Layer 5 of a small transformer language model trained on English Wikipedia (16 layers, counted from 0, width 128).
A neuron's activation on a vector x is GELU(gate . x + bias) times (in . x + bias), where the dot is the dot product.

Input weights of the MLP neurons that the questions are about. A number n stands for (n - 500) times 0.00065.
n0 gate (bias -0.000): 314,500,311,179,381,721,507,610,391,332,504,434,455,440,348,646,471,522,631,471,771,434,399,682,376,553,522,427,441,526,471,515,525,744,522,624,716,204,419,435,455,425,303,548,376,694,379,319,515,580,402,332,337,511,359,240,456,526,571,493,800,544,177,301,618,555,591,299,504,398,269,493,623,448,459,372,439,507,424,470,533,544,586,601,467,385,596,493,399,363,556,373,397,407,482,553,500,478,679,320,482,625,644,682,413,441,537,643,608,573,391,245,433,511,449,562,566,455,482,588,684,669,401,589,478,481,541,507
n7 gate (bias -0.122): 496,598,227,362,597,409,465,640,531,695,531,648,433,688,832,522,400,271,722,496,534,504,287,390,439,393,596,444,456,425,457,553,686,351,474,411,362,348,812,367,268,375,367,460,526,547,360,350,470,641,613,384,496,313,557,392,422,338,373,725,437,430,487,202,744,478,396,387,330,388,548,408,324,597,478,335,204,377,418,297,548,513,655,479,699,654,796,478,669,603,509,457,487,291,373,563,383,513,386,643,535,592,419,469,300,425,579,824,612,543,331,428,677,236,713,448,487,647,703,605,623,665,154,653,743,482,868,417
n50 gate (bias -0.034): 560,503,384,576,507,423,654,500,489,468,468,684,413,587,504,468,345,489,288,644,863,525,464,425,525,504,518,581,554,525,556,315,440,607,553,551,507,435,625,377,431,486,443,632,405,587,249,629,602,382,165,424,421,514,543,427,658,464,562,405,580,703,620,457,529,554,398,309,635,602,475,255,388,464,325,211,758,621,430,561,486,639,399,420,518,545,543,614,269,563,529,713,578,566,340,566,358,553,249,515,618,386,531,246,377,589,425,422,406,433,352,559,662,634,662,500,404,258,591,560,489,533,571,503,412,544,489,532
n160 gate (bias -0.188): 777,673,289,493,547,550,274,525,400,471,442,320,518,500,389,287,496,471,550,575,592,496,493,628,453,485,338,364,449,562,626,471,421,571,337,415,359,666,293,659,552,515,654,380,328,528,218,642,565,594,331,445,518,590,496,459,475,431,595,393,629,562,569,333,586,620,403,695,547,411,522,399,564,566,598,342,479,511,554,518,396,631,324,450,772,436,895,482,393,489,614,500,511,419,471,593,455,605,526,385,500,489,440,383,353,474,311,638,351,493,214,298,650,730,446,532,402,500,582,777,631,596,388,447,608,598,434,428
n173 gate (bias 0.013): 784,496,403,236,620,643,727,453,775,465,406,407,735,801,605,249,614,573,678,525,487,620,582,625,771,740,742,390,431,470,610,371,538,496,787,265,787,561,586,321,648,430,470,440,348,604,453,453,462,393,513,426,594,479,371,338,504,509,616,386,631,363,449,692,496,500,483,721,274,631,474,257,550,582,346,644,559,359,508,552,925,423,344,379,593,500,746,663,391,412,465,622,491,654,440,205,784,547,341,361,401,521,563,474,517,345,345,398,630,597,335,549,617,428,301,627,342,470,576,390,786,522,602,521,635,380,439,483
n221 gate (bias -0.022): 327,354,508,380,397,816,500,441,492,376,536,724,653,540,488,590,441,274,371,188,647,508,596,560,731,508,575,477,528,583,594,330,473,720,516,621,463,468,401,479,391,484,548,397,395,496,512,663,613,249,551,633,508,531,536,488,574,520,630,348,569,520,449,480,476,413,284,673,413,691,618,808,519,540,354,500,635,646,367,584,618,433,420,303,598,427,249,508,733,612,648,574,476,703,705,781,710,350,586,323,631,627,342,496,539,834,401,437,523,457,453,647,272,625,543,543,401,452,441,842,306,532,524,531,398,488,432,704
n240 gate (bias -0.000): 608,735,342,630,492,350,594,647,393,209,465,326,698,508,534,303,673,434,496,542,618,551,551,500,485,480,616,496,531,508,623,438,197,534,228,492,622,583,586,273,512,409,441,535,400,420,550,453,562,366,542,579,398,620,394,420,557,539,274,515,667,574,585,609,560,543,295,454,473,374,430,434,382,500,208,427,542,508,473,539,288,477,421,561,565,872,520,625,528,508,606,603,717,28,290,632,588,477,589,540,699,500,652,504,369,625,559,531,405,585,569,440,795,677,357,435,341,539,573,434,519,456,255,447,727,508,598,592
n246 gate (bias -0.211): 436,526,519,538,348,533,409,575,546,637,477,451,423,361,686,418,627,530,156,608,467,297,813,663,395,342,485,362,481,564,448,500,448,533,591,500,504,404,534,677,320,193,420,753,537,367,365,591,369,586,269,488,424,661,443,809,273,398,354,355,427,583,399,327,500,504,395,267,560,723,571,131,289,515,572,377,426,715,627,432,451,557,454,441,235,515,481,413,607,433,450,363,526,515,651,278,284,523,516,608,598,549,522,553,578,637,489,594,519,444,671,512,382,500,560,470,639,286,515,545,485,377,519,569,425,516,553,552
n261 gate (bias 0.034): 633,428,472,511,536,531,532,581,507,325,549,500,529,569,758,662,371,393,374,462,569,624,514,407,493,504,609,232,546,440,489,691,392,593,518,558,574,446,507,552,302,673,732,475,336,490,380,560,528,662,615,496,670,556,404,334,619,362,538,552,731,422,412,599,489,390,472,715,563,559,705,616,507,315,450,528,787,426,465,446,247,692,539,673,510,607,329,380,504,372,561,601,560,696,324,711,341,401,460,547,511,578,604,543,433,539,546,532,420,405,465,624,543,573,665,486,352,658,500,359,539,320,196,620,594,474,360,360
n265 gate (bias -0.176): 581,532,589,546,715,423,323,557,706,222,438,304,487,424,415,443,468,562,476,532,492,623,550,438,463,663,565,536,578,611,378,475,711,552,644,667,470,454,380,551,525,513,798,664,488,376,504,479,366,321,484,300,603,500,409,420,403,516,448,386,684,545,484,594,449,344,671,700,439,670,467,230,810,165,558,691,424,323,833,355,512,327,600,729,678,468,724,562,450,496,725,585,607,428,611,432,332,520,704,462,488,463,315,417,561,277,640,561,335,569,212,441,612,573,427,728,352,646,654,557,701,751,619,603,626,491,188,455
n267 gate (bias -0.107): 635,536,489,608,544,670,511,507,714,704,361,504,590,526,276,555,449,596,405,522,435,606,771,666,344,601,318,392,386,316,562,474,395,461,316,560,635,381,459,389,616,534,644,577,446,536,690,360,507,374,456,444,389,547,463,515,384,441,511,265,575,555,551,170,602,397,467,635,577,471,613,452,554,404,827,351,593,394,529,519,482,507,671,611,572,550,585,636,522,421,731,504,584,550,701,228,553,295,603,358,559,629,364,611,565,710,625,573,601,547,467,477,519,580,475,169,577,522,275,347,537,261,559,667,435,557,459,558
n297 gate (bias 0.016): 563,399,518,515,481,397,440,519,337,429,548,585,670,299,522,607,654,306,279,258,624,422,666,515,349,367,422,584,717,619,404,340,364,670,429,508,395,557,399,632,545,617,511,239,360,740,363,616,607,686,702,500,597,322,676,401,441,437,745,408,428,679,407,567,316,474,548,711,470,280,567,571,588,451,440,511,547,630,548,515,330,522,583,740,577,384,433,563,526,628,530,365,363,482,259,488,565,300,735,572,369,504,275,545,412,545,433,455,588,411,540,316,406,658,637,463,366,440,482,541,615,519,574,756,518,515,703,493
n310 gate (bias -0.092): 496,454,461,419,551,561,751,424,570,526,569,241,393,511,507,511,360,205,795,471,351,301,452,723,450,485,640,429,526,453,406,496,314,348,623,670,568,375,525,466,323,596,456,522,607,408,421,533,525,579,335,500,449,518,369,526,382,438,437,346,334,594,446,413,403,580,471,716,460,693,276,561,568,624,631,644,450,522,471,555,323,642,353,252,410,387,588,732,290,525,423,482,685,482,670,620,634,428,508,360,453,362,780,493,378,529,496,583,603,371,654,582,474,572,637,504,453,360,615,511,449,541,645,293,583,236,412,504
n0 in (bias -0.009): 538,554,728,302,542,259,493,441,286,313,448,590,617,496,521,771,531,465,379,448,568,605,564,683,490,504,562,338,686,360,275,626,555,497,378,486,273,578,567,584,610,386,532,294,476,432,486,353,638,347,403,440,654,503,563,446,421,444,564,590,561,315,576,500,446,433,427,361,517,665,476,598,469,662,476,438,493,322,352,363,455,616,327,551,362,544,563,678,752,524,751,672,542,527,646,424,357,284,590,525,612,531,561,542,562,493,332,399,548,389,579,493,429,690,431,497,249,401,379,503,570,624,559,568,611,580,369,652
n7 in (bias 0.017): 320,520,459,337,413,374,363,710,462,554,595,529,349,572,480,438,875,554,590,402,516,603,546,383,287,395,381,545,637,616,594,343,533,633,554,235,166,706,479,867,336,395,388,508,529,307,331,633,443,337,267,487,612,512,687,373,374,525,548,647,454,306,401,471,726,446,328,533,570,524,414,368,419,533,215,779,585,492,235,392,730,558,437,431,541,415,471,359,366,557,395,459,669,303,467,453,487,694,282,572,434,384,645,409,369,492,649,352,415,279,353,504,671,247,377,692,611,370,557,373,401,731,409,536,443,711,441,565
n50 in (bias -0.096): 148,701,496,357,339,466,546,542,473,427,466,602,523,617,590,542,549,458,671,666,448,443,427,619,504,403,500,447,500,691,466,412,613,273,492,609,528,403,485,552,601,461,654,469,745,578,462,358,504,536,406,360,830,603,596,480,643,714,441,319,325,515,572,447,480,370,674,519,435,361,671,515,410,673,661,576,414,450,523,419,344,554,457,496,658,440,619,462,325,616,713,485,397,519,550,693,148,504,409,465,339,427,302,535,303,535,527,481,298,485,511,705,303,266,307,485,580,403,342,500,569,329,511,285,443,814,670,735
n160 in (bias 0.023): 724,597,462,842,732,731,496,557,465,550,511,333,430,653,625,485,367,554,462,424,447,657,419,554,462,879,294,685,446,331,759,542,511,593,354,559,387,640,727,592,508,566,523,538,307,493,573,793,473,564,390,371,319,496,515,594,481,707,389,473,492,804,469,730,397,577,603,393,584,844,508,446,387,608,316,424,526,224,587,512,496,408,605,650,572,526,427,419,547,605,562,398,377,593,580,595,567,527,341,457,696,319,511,411,451,616,550,722,462,610,530,425,364,599,694,401,427,442,530,603,512,465,496,377,504,676,446,367
n173 in (bias 0.162): 485,430,538,146,401,500,523,421,516,565,519,492,651,531,560,771,620,412,361,676,519,455,508,576,342,403,263,575,515,641,805,447,493,589,538,608,524,546,694,742,492,323,485,428,687,681,443,531,571,536,361,535,515,341,771,329,504,553,739,537,450,371,315,367,492,588,628,462,356,560,576,485,537,508,663,447,686,625,583,213,443,565,289,378,534,493,389,496,465,638,258,496,542,548,496,520,628,595,571,879,656,481,622,637,451,599,595,606,530,538,571,226,462,320,530,538,644,315,571,289,633,670,617,677,361,520,538,421
n221 in (bias 0.054): 690,403,648,694,327,425,596,435,531,477,454,435,360,547,485,538,451,369,603,485,800,362,496,523,216,453,713,692,535,500,656,584,391,455,508,512,436,718,131,600,691,539,481,397,534,623,607,388,523,297,587,372,538,344,631,418,379,378,774,458,641,607,294,775,492,404,458,473,363,500,531,416,564,485,657,511,594,446,727,705,489,508,647,683,530,362,238,580,527,444,675,560,416,500,580,524,598,576,476,406,496,385,257,461,629,442,477,378,620,394,481,480,686,731,439,580,580,725,477,470,312,473,504,697,663,500,209,500
n240 in (bias -0.084): 538,384,473,535,461,458,504,389,351,298,650,553,527,571,625,450,519,569,534,724,459,588,527,643,637,363,580,341,365,385,435,219,496,212,485,465,657,426,646,336,488,477,620,754,830,410,213,627,538,484,397,699,527,450,527,480,405,473,214,580,527,312,385,519,765,673,618,496,416,697,607,504,425,724,327,755,556,577,420,601,538,600,523,440,705,500,372,439,500,391,519,417,427,377,546,591,512,634,564,731,423,454,429,492,348,515,531,703,379,458,508,540,597,397,344,645,289,597,576,706,558,211,688,347,329,524,554,645
n246 in (bias -0.011): 539,325,450,306,465,569,249,341,372,575,297,593,405,444,719,453,222,429,407,492,527,816,362,516,399,524,632,461,421,621,519,496,496,420,559,377,537,587,598,422,444,583,717,512,431,588,508,602,338,589,662,297,712,589,339,460,315,367,193,458,424,578,329,539,504,437,624,570,516,562,484,621,680,539,727,298,573,355,535,500,399,520,631,859,527,481,575,613,409,542,262,358,371,542,703,427,540,562,460,608,539,676,851,626,403,425,516,321,278,616,631,629,532,693,314,713,629,607,485,481,559,544,648,659,508,512,536,364
n261 in (bias -0.017): 453,332,465,464,390,288,626,672,444,662,747,531,420,436,419,551,461,468,500,403,408,707,809,437,543,532,710,643,346,441,236,787,407,523,304,560,414,647,413,606,580,436,476,661,744,473,605,303,643,329,558,508,649,442,697,572,535,574,568,543,564,308,395,547,355,425,613,410,574,666,551,375,708,386,445,531,435,488,496,626,469,508,619,462,221,565,496,465,401,600,484,743,578,359,688,532,396,445,516,472,724,209,542,599,325,602,362,316,588,566,732,565,468,442,745,496,551,436,175,695,328,600,531,565,516,231,397,461
n265 in (bias 0.060): 477,686,303,619,747,604,328,745,444,468,574,562,401,787,500,488,338,465,597,350,393,301,433,492,372,492,357,708,539,402,276,441,546,356,293,468,668,623,496,488,468,504,504,551,523,470,527,276,643,289,612,615,316,488,551,424,431,445,285,589,580,766,484,508,556,590,539,558,543,381,469,640,554,598,492,651,427,457,766,315,721,476,555,599,442,409,394,484,508,416,532,489,461,405,364,737,588,667,391,361,504,281,714,622,496,473,488,574,377,686,281,480,70,496,705,338,551,781,512,411,480,560,555,553,461,362,393,241
n267 in (bias -0.038): 503,397,431,493,373,410,349,514,303,425,682,497,525,210,507,507,652,546,514,434,555,556,429,486,378,586,322,327,574,581,316,496,590,373,447,714,835,596,405,702,614,471,599,370,462,616,538,444,378,379,389,525,659,402,546,539,476,409,565,704,217,496,490,623,319,430,758,469,427,555,654,570,651,443,577,410,682,405,337,656,455,299,617,624,403,507,571,475,429,565,375,576,381,531,591,457,575,675,485,450,637,423,421,641,441,620,511,595,624,486,445,645,401,517,409,396,612,514,583,538,612,157,630,609,594,701,397,469
n297 in (bias 0.034): 439,549,462,453,492,660,570,369,409,465,566,500,378,457,728,415,626,586,373,806,379,172,504,660,573,693,416,199,730,244,450,636,733,447,721,394,658,402,294,658,539,547,590,515,546,609,492,535,377,576,691,370,531,450,488,322,614,546,526,679,433,512,492,458,759,581,477,504,573,382,481,662,583,574,508,726,352,554,332,508,377,469,574,375,645,470,227,481,551,576,253,599,423,523,454,664,706,542,500,591,341,465,595,352,623,446,348,581,443,439,401,544,347,527,592,527,928,484,500,358,399,335,373,511,385,609,316,469
n310 in (bias 0.073): 449,693,348,648,658,363,504,566,579,515,559,489,466,575,594,591,334,316,515,507,762,430,459,585,729,466,445,233,739,706,485,515,688,393,463,418,462,429,551,362,332,563,256,493,373,446,507,772,340,527,493,630,415,460,474,683,276,485,489,500,466,606,474,463,394,603,667,420,431,258,580,584,676,541,482,660,579,412,232,371,737,563,404,314,601,554,437,724,500,410,656,558,793,393,467,458,500,442,549,556,522,357,475,603,384,286,430,533,432,493,590,564,470,587,257,533,321,664,507,595,427,515,595,291,428,424,426,489

Each question shows a token from some text and the vector x that enters the MLP there. A number n stands for (n - 500) times 0.0068.

"ang": 391,379,402,595,340,479,518,505,374,493,475,506,599,678,549,536,542,444,425,429,299,592,540,551,343,438,455,331,563,422,537,738,364,486,595,609,400,408,499,507,549,443,596,333,614,517,324,605,407,512,441,392,216,539,697,528,486,400,463,598,424,450,540,585,188,553,518,397,577,444,431,611,746,757,605,651,520,474,599,325,639,280,399,642,732,413,360,336,497,495,556,515,366,430,531,630,382,371,497,480,482,584,568,614,402,610,507,661,377,516,551,440,415,406,615,563,423,609,542,407,355,536,582,534,397,542,456,582
Which neuron fires most, and how strongly? n297, at about 0.33

"66": 419,458,578,425,478,533,495,398,599,462,502,625,496,283,357,564,403,495,623,431,436,473,573,514,543,506,503,412,530,607,675,720,483,353,416,599,413,529,647,756,685,692,469,553,449,529,643,438,405,581,508,480,575,511,580,393,498,405,420,712,538,387,457,405,445,412,417,421,425,505,307,607,550,508,441,590,671,654,387,535,362,446,577,445,314,508,293,442,542,597,479,636,610,315,486,453,375,443,439,449,628,418,475,274,596,482,447,705,526,580,431,155,564,561,433,381,459,570,497,579,565,419,573,437,481,291,369,439
The neuron with the highest activation: n50

" un": 361,504,353,588,635,442,530,499,472,535,595,470,503,359,474,314,491,566,327,543,693,457,638,626,522,690,689,486,568,524,485,409,528,572,331,354,644,488,329,473,514,662,497,421,429,472,493,549,558,510,412,438,659,252,593,576,621,425,462,475,362,463,365,455,695,548,436,352,367,415,399,516,512,558,534,354,687,495,391,436,416,337,539,470,527,502,442,454,308,521,568,449,593,712,700,650,527,519,718,544,444,516,613,507,496,580,487,547,335,348,558,536,377,361,603,548,470,541,552,667,593,515,688,485,572,707,507,253
Which neuron fires most, and how strongly? n297, at about 0.49

" kn": 587,627,446,458,611,677,524,561,622,625,567,519,416,288,428,518,607,402,361,477,487,492,514,494,574,648,410,567,474,460,522,476,377,535,324,336,693,632,262,310,495,623,321,458,463,534,579,519,535,657,316,346,483,449,388,486,698,440,412,515,526,515,426,369,323,544,522,359,281,694,543,467,501,477,552,463,547,414,452,525,476,498,480,545,577,469,313,450,401,551,431,388,445,742,471,563,410,479,700,476,448,381,463,410,515,454,641,471,624,431,529,719,436,738,411,565,626,486,326,408,492,540,539,612,688,413,354,574
Which two neurons fire most, strongest first? n267, n221

"s": 562,484,609,403,397,562,531,415,488,495,395,547,421,595,552,538,419,512,319,514,519,871,522,629,429,541,512,569,374,496,522,527,511,576,588,528,534,475,298,387,538,572,646,689,733,510,493,460,372,635,617,395,411,469,444,692,523,623,392,559,474,443,411,397,557,494,606,583,422,337,515,285,489,346,592,496,378,582,397,324,480,615,570,355,233,512,425,349,625,516,512,510,427,610,336,643,428,368,453,395,335,596,660,429,444,612,473,455,488,794,531,400,644,517,670,391,587,551,578,449,511,344,513,477,591,540,439,516
The three highest activations, in order: n261, n246, n310

" this": 562,635,529,495,349,756,591,432,591,503,431,520,558,606,564,604,520,366,469,531,514,572,476,632,601,378,596,477,547,429,571,675,448,582,576,407,645,436,370,510,571,510,514,658,374,414,624,405,444,415,475,359,522,477,495,427,613,463,635,545,210,361,472,449,282,531,656,523,363,557,455,702,638,353,366,390,388,548,641,280,452,334,285,698,458,308,458,555,559,424,378,573,419,412,512,526,463,659,681,448,649,589,520,388,672,366,556,498,573,435,497,546,490,395,558,565,635,506,496,701,466,357,556,502,597,437,481,398
The neuron with the highest activation: n173

" d": 504,395,621,364,408,583,547,567,570,424,601,551,418,370,461,480,643,487,332,403,616,522,464,539,522,527,637,504,525,603,492,746,549,479,282,486,413,667,499,285,318,430,691,589,442,407,496,411,496,741,454,394,391,283,417,610,681,352,489,482,493,501,422,442,650,737,501,487,534,587,518,494,618,395,504,390,693,431,413,522,601,510,488,625,494,319,404,586,599,549,525,598,461,545,654,575,522,584,649,631,612,719,534,488,458,567,432,662,437,524,518,585,559,607,384,563,569,590,552,572,553,225,523,443,390,397,547,624
Which neuron fires most, and how strongly? n246, at about 0.31

"ü": 565,430,328,487,339,363,533,358,248,472,317,616,471,612,595,649,646,454,442,446,425,653,500,411,438,422,630,552,753,465,466,512,608,570,367,418,345,419,392,528,639,391,428,444,487,678,440,509,673,592,606,464,417,488,471,623,449,478,610,547,641,600,474,655,356,592,318,480,386,604,468,549,650,381,598,529,661,435,465,643,403,512,412,650,497,526,441,652,494,513,366,513,624,626,582,583,478,522,482,718,577,511,518,417,575,423,382,684,478,451,324,821,279,537,550,531,357,498,440,258,433,331,660,484,520,462,542,491
The three highest activations, in order: n297, n221, n261

"5": 411,607,717,369,512,503,591,451,496,475,578,538,655,367,457,431,319,470,670,558,349,403,483,537,474,737,551,384,328,559,536,682,619,509,461,518,460,688,517,565,608,745,408,568,485,538,551,359,461,589,455,439,510,488,558,349,480,552,438,626,513,470,394,561,440,401,424,324,454,551,376,696,534,521,384,505,547,416,602,484,559,581,679,491,344,554,324,356,475,603,394,683,520,265,396,379,421,354,374,493,770,325,505,440,437,482,558,624,518,512,490,172,638,558,431,476,540,498,379,484,505,470,627,410,376,346,493,451
Which two neurons fire most, strongest first? n0, n50

"1": 474,405,469,459,448,600,597,422,724,438,740,590,488,474,471,335,232,475,490,439,379,474,438,420,525,484,496,482,514,543,480,541,538,523,451,549,450,648,446,525,513,598,391,413,499,556,583,426,431,653,465,506,549,559,410,339,420,445,459,575,494,482,555,437,443,440,459,575,563,506,478,392,370,409,742,496,681,422,722,471,493,678,507,469,466,430,353,468,407,474,355,581,363,437,408,365,359,511,640,383,711,438,471,396,441,361,737,475,472,493,632,163,378,301,482,412,578,655,601,447,447,484,692,443,271,210,340,423
Which neuron fires most, and how strongly? n265, at about 0.19

" stud": 615,416,368,514,597,372,397,468,732,380,509,458,423,524,523,542,551,308,521,409,739,542,553,749,651,516,465,679,786,619,682,544,417,582,396,569,310,543,478,653,501,514,528,513,430,488,499,617,430,608,419,314,438,441,657,546,619,555,470,591,534,449,424,558,518,381,574,491,499,431,610,424,513,385,460,414,439,539,591,602,412,402,582,390,703,572,483,661,462,521,654,528,609,484,535,418,417,748,592,419,354,587,558,300,273,468,445,485,676,631,461,430,592,628,414,481,499,479,458,637,723,569,526,512,413,608,588,408
Which neuron fires most, and how strongly? n160, at about 1.8

" prom": 534,491,431,589,605,631,560,464,341,628,529,598,533,547,377,303,475,494,597,600,550,532,446,628,492,457,347,617,550,514,401,510,454,545,599,322,539,541,449,506,561,347,598,510,316,271,466,747,567,615,499,364,656,507,728,607,548,440,493,575,569,624,334,689,680,481,607,521,631,483,628,494,391,533,442,511,523,509,447,580,397,410,485,671,626,403,505,602,477,449,529,565,417,505,608,639,325,466,721,647,423,467,534,465,562,643,404,598,642,435,275,292,614,604,500,590,472,431,196,666,560,476,441,373,384,516,323,493
Which two neurons fire most, strongest first? n160, n297

"D": 528,461,644,350,533,749,586,493,573,621,626,727,676,565,415,567,560,405,373,351,502,603,464,477,515,585,571,579,545,458,621,661,380,513,357,496,371,621,425,243,526,385,580,497,459,374,601,399,399,633,560,599,496,444,480,556,589,385,530,422,522,594,458,433,476,655,478,507,617,530,457,414,588,580,468,392,604,521,511,460,501,544,369,442,400,388,412,448,448,466,507,644,442,411,536,679,484,527,647,540,545,521,425,425,389,392,411,688,416,594,582,525,733,612,574,527,692,604,477,505,650,230,749,353,372,375,546,602
Which neuron fires most, and how strongly? n7, at about 0.23

" |": 444,498,598,341,364,431,335,447,626,444,502,493,442,477,543,466,386,561,649,501,389,494,434,461,500,465,345,429,484,346,451,630,433,456,430,531,396,561,579,420,532,614,436,474,375,507,528,368,553,630,540,535,552,551,473,508,591,598,402,519,303,553,554,477,568,431,520,435,458,348,358,563,311,404,526,517,492,521,421,256,577,503,420,461,533,360,342,439,334,595,502,369,382,357,473,588,433,568,798,555,704,461,512,547,498,472,561,439,664,465,491,297,313,466,505,392,487,476,552,405,397,390,931,478,642,380,531,425
The neuron with the highest activation: n221

"d": 447,386,589,440,354,495,460,497,536,499,593,580,642,545,439,418,434,493,542,470,504,581,363,400,572,537,492,501,507,354,735,570,489,531,381,573,535,791,463,352,662,440,457,502,572,571,498,526,443,628,457,542,280,463,696,579,673,304,513,574,629,560,553,481,483,578,511,430,559,522,481,344,698,503,758,595,530,423,510,384,569,500,386,464,436,440,321,273,663,453,365,519,401,349,412,602,568,357,738,468,483,510,437,550,324,490,424,578,382,605,631,417,578,502,522,515,727,498,670,571,356,370,555,705,399,179,479,456
The three highest activations, in order: n50, n7, n221

" t": 479,489,508,380,461,678,730,481,690,303,551,553,228,463,361,422,578,334,482,434,592,611,616,591,517,644,520,507,403,641,603,529,758,485,572,494,421,564,454,376,590,568,465,682,546,430,444,489,404,653,487,449,682,513,621,696,589,543,374,613,412,403,446,545,500,642,529,482,568,533,564,407,519,546,381,472,614,568,493,348,602,316,598,607,489,505,357,643,421,568,518,408,302,497,692,532,522,751,750,587,629,562,419,482,412,389,382,645,579,387,504,500,420,545,532,523,570,528,363,423,679,496,570,479,453,506,400,523
Which neuron fires most, and how strongly? n173, at about 0.23

" in": 423,344,444,547,459,470,375,400,445,615,506,474,425,518,363,325,564,431,553,529,342,713,514,562,493,398,540,733,575,378,481,566,501,437,487,262,369,485,381,483,613,484,490,672,540,364,341,465,496,776,616,437,679,419,353,513,539,338,385,430,301,485,461,428,581,570,587,329,466,447,565,564,495,572,411,359,604,374,833,223,419,454,532,396,365,455,448,477,427,408,591,453,500,592,434,600,454,608,743,456,602,599,552,542,572,473,512,521,430,401,365,528,473,488,477,484,449,563,414,612,480,322,493,516,592,670,395,383
Which two neurons fire most, strongest first? n246, n310

" contin": 533,489,581,536,575,333,559,530,411,441,602,631,442,656,470,600,530,448,364,448,540,524,627,677,661,371,390,607,574,466,598,363,437,526,599,536,548,506,455,445,404,715,593,431,325,389,390,740,428,607,462,418,554,460,553,606,594,442,512,537,391,346,610,567,504,560,350,576,554,469,373,305,417,398,701,362,567,451,597,685,523,434,697,525,599,340,470,464,565,612,589,587,427,366,673,632,398,512,513,506,302,644,745,491,628,486,430,566,509,325,536,317,501,626,654,414,437,540,364,547,651,618,420,213,504,568,553,534
The neuron with the highest activation: n160

"4": 424,517,535,416,432,604,545,449,718,460,705,515,544,476,527,353,349,424,539,464,336,446,370,499,479,555,372,516,426,568,392,587,531,471,455,444,490,636,515,522,542,590,383,357,458,470,572,383,563,675,535,501,516,624,460,325,376,505,436,589,545,512,526,466,382,424,377,485,545,545,415,431,407,405,638,517,595,352,697,403,509,707,584,561,377,357,389,412,329,482,354,666,444,391,358,398,354,410,509,423,742,428,520,414,489,391,659,469,543,513,647,192,496,370,407,478,596,612,499,483,468,448,746,452,319,228,267,385
The neuron with the highest activation: n240

"i": 388,322,542,457,520,455,561,444,557,235,494,420,544,604,564,493,601,332,512,440,409,566,516,558,295,508,547,583,497,366,676,480,432,532,478,445,238,696,498,405,546,440,652,390,525,499,336,450,354,472,534,418,457,520,613,390,589,458,274,649,479,454,584,439,268,431,565,485,532,287,421,608,513,493,689,576,604,466,679,398,605,307,551,443,614,346,390,496,504,494,250,570,604,485,388,420,470,279,583,435,670,432,538,633,407,589,673,483,452,609,597,378,419,347,554,554,451,453,541,364,382,497,596,416,533,429,570,561
The neuron with the highest activation: n267

"ild": 433,474,601,621,688,587,413,323,471,544,446,299,457,564,443,414,570,544,608,361,506,446,538,627,615,465,492,628,784,365,508,603,480,522,441,449,458,359,440,453,642,411,473,510,592,346,407,634,663,501,543,458,294,472,435,607,580,439,581,561,725,394,437,615,338,477,173,446,616,357,526,396,573,587,618,485,547,678,460,537,574,471,692,657,615,399,614,269,486,597,698,534,556,566,609,459,416,464,418,396,599,277,278,426,582,517,408,647,415,538,593,478,439,570,329,536,350,515,430,620,557,388,611,685,546,573,537,437
The neuron with the highest activation: n160

"ince": 506,550,583,737,489,407,514,411,342,594,470,359,691,568,768,466,344,431,523,533,541,478,535,493,494,238,488,452,534,439,461,635,510,443,582,433,440,558,527,513,632,428,415,646,533,439,535,529,468,554,527,427,478,514,351,348,550,347,384,601,577,377,712,489,437,500,652,519,547,333,453,528,426,445,477,682,617,589,544,547,590,346,555,375,438,427,413,504,505,585,488,647,747,423,256,759,342,311,526,610,399,491,368,554,608,361,673,497,534,413,478,310,476,490,403,481,393,419,405,491,666,436,443,650,458,305,540,339
Which neuron fires most, and how strongly? n240, at about 0.25

"he": 277,495,440,713,566,425,584,472,243,489,394,472,436,517,638,603,526,591,831,510,570,666,449,593,426,483,528,534,486,665,480,506,702,513,570,645,350,536,359,542,652,597,663,203,570,648,256,621,463,669,514,448,392,455,744,510,550,519,490,366,496,507,548,469,273,425,401,465,575,473,439,418,586,727,747,494,453,535,504,590,603,443,588,586,450,415,500,406,479,462,227,377,561,470,399,559,422,491,586,613,586,479,598,529,432,459,529,342,519,609,497,268,544,419,644,507,498,411,470,434,584,394,647,618,542,414,527,660
The neuron with the highest activation: n240

"'s": 455,423,499,531,260,434,509,542,571,423,629,297,759,581,569,483,444,514,307,475,464,593,498,734,486,340,548,729,592,464,302,733,477,499,504,523,502,405,223,429,399,406,685,645,522,509,452,434,528,577,528,378,500,456,296,422,585,528,344,646,412,516,438,392,467,458,698,598,296,542,587,527,499,279,515,486,629,491,452,302,499,383,559,567,340,425,486,399,417,583,520,510,486,470,323,377,552,571,677,357,640,428,513,536,551,628,538,451,450,407,542,634,486,448,431,653,658,437,529,407,735,384,586,433,580,479,487,295
The neuron with the highest activation: n261

"rew": 393,471,467,343,413,496,467,633,687,812,481,477,375,589,557,464,568,371,545,533,736,538,366,620,682,362,468,438,411,536,522,644,515,446,402,482,582,604,609,506,494,479,291,454,604,481,624,524,447,624,422,405,313,623,495,581,607,376,289,475,667,479,495,385,378,376,442,555,407,574,413,466,497,471,711,615,625,301,445,435,328,465,479,486,350,462,480,237,655,462,469,514,243,505,398,672,454,513,573,606,654,640,504,338,609,574,435,505,527,413,641,519,515,395,440,605,628,524,474,446,593,510,580,523,581,636,513,603
The neuron with the highest activation: n246

" Al": 663,502,458,475,653,571,345,558,555,470,535,492,603,491,545,541,510,570,549,287,602,346,526,440,388,548,534,540,570,488,558,503,577,544,421,504,355,621,482,335,482,316,248,372,465,410,464,470,352,509,411,397,426,454,514,468,515,639,413,423,424,663,268,466,387,493,411,354,414,500,632,630,438,734,539,301,607,329,578,360,503,419,252,271,513,590,426,467,300,432,292,429,652,521,432,695,420,662,497,640,430,606,504,449,357,574,511,700,564,399,455,593,429,429,416,419,501,524,483,568,503,356,618,523,476,415,520,378
Which two neurons fire most, strongest first? n7, n310

"ul": 592,297,514,387,620,578,589,420,583,488,450,405,651,468,536,527,466,523,632,505,334,373,458,465,460,702,580,561,391,470,608,706,457,543,623,489,428,699,350,495,684,278,433,454,736,397,481,479,411,540,537,513,318,523,512,717,438,446,366,474,507,525,408,613,395,532,447,440,498,241,435,458,642,562,593,590,499,366,646,588,583,423,536,529,505,386,350,535,547,285,377,557,248,390,466,550,581,391,480,587,452,648,620,638,428,489,400,663,323,566,564,512,533,349,747,482,591,369,500,341,466,306,645,476,482,484,435,415
Which two neurons fire most, strongest first? n173, n7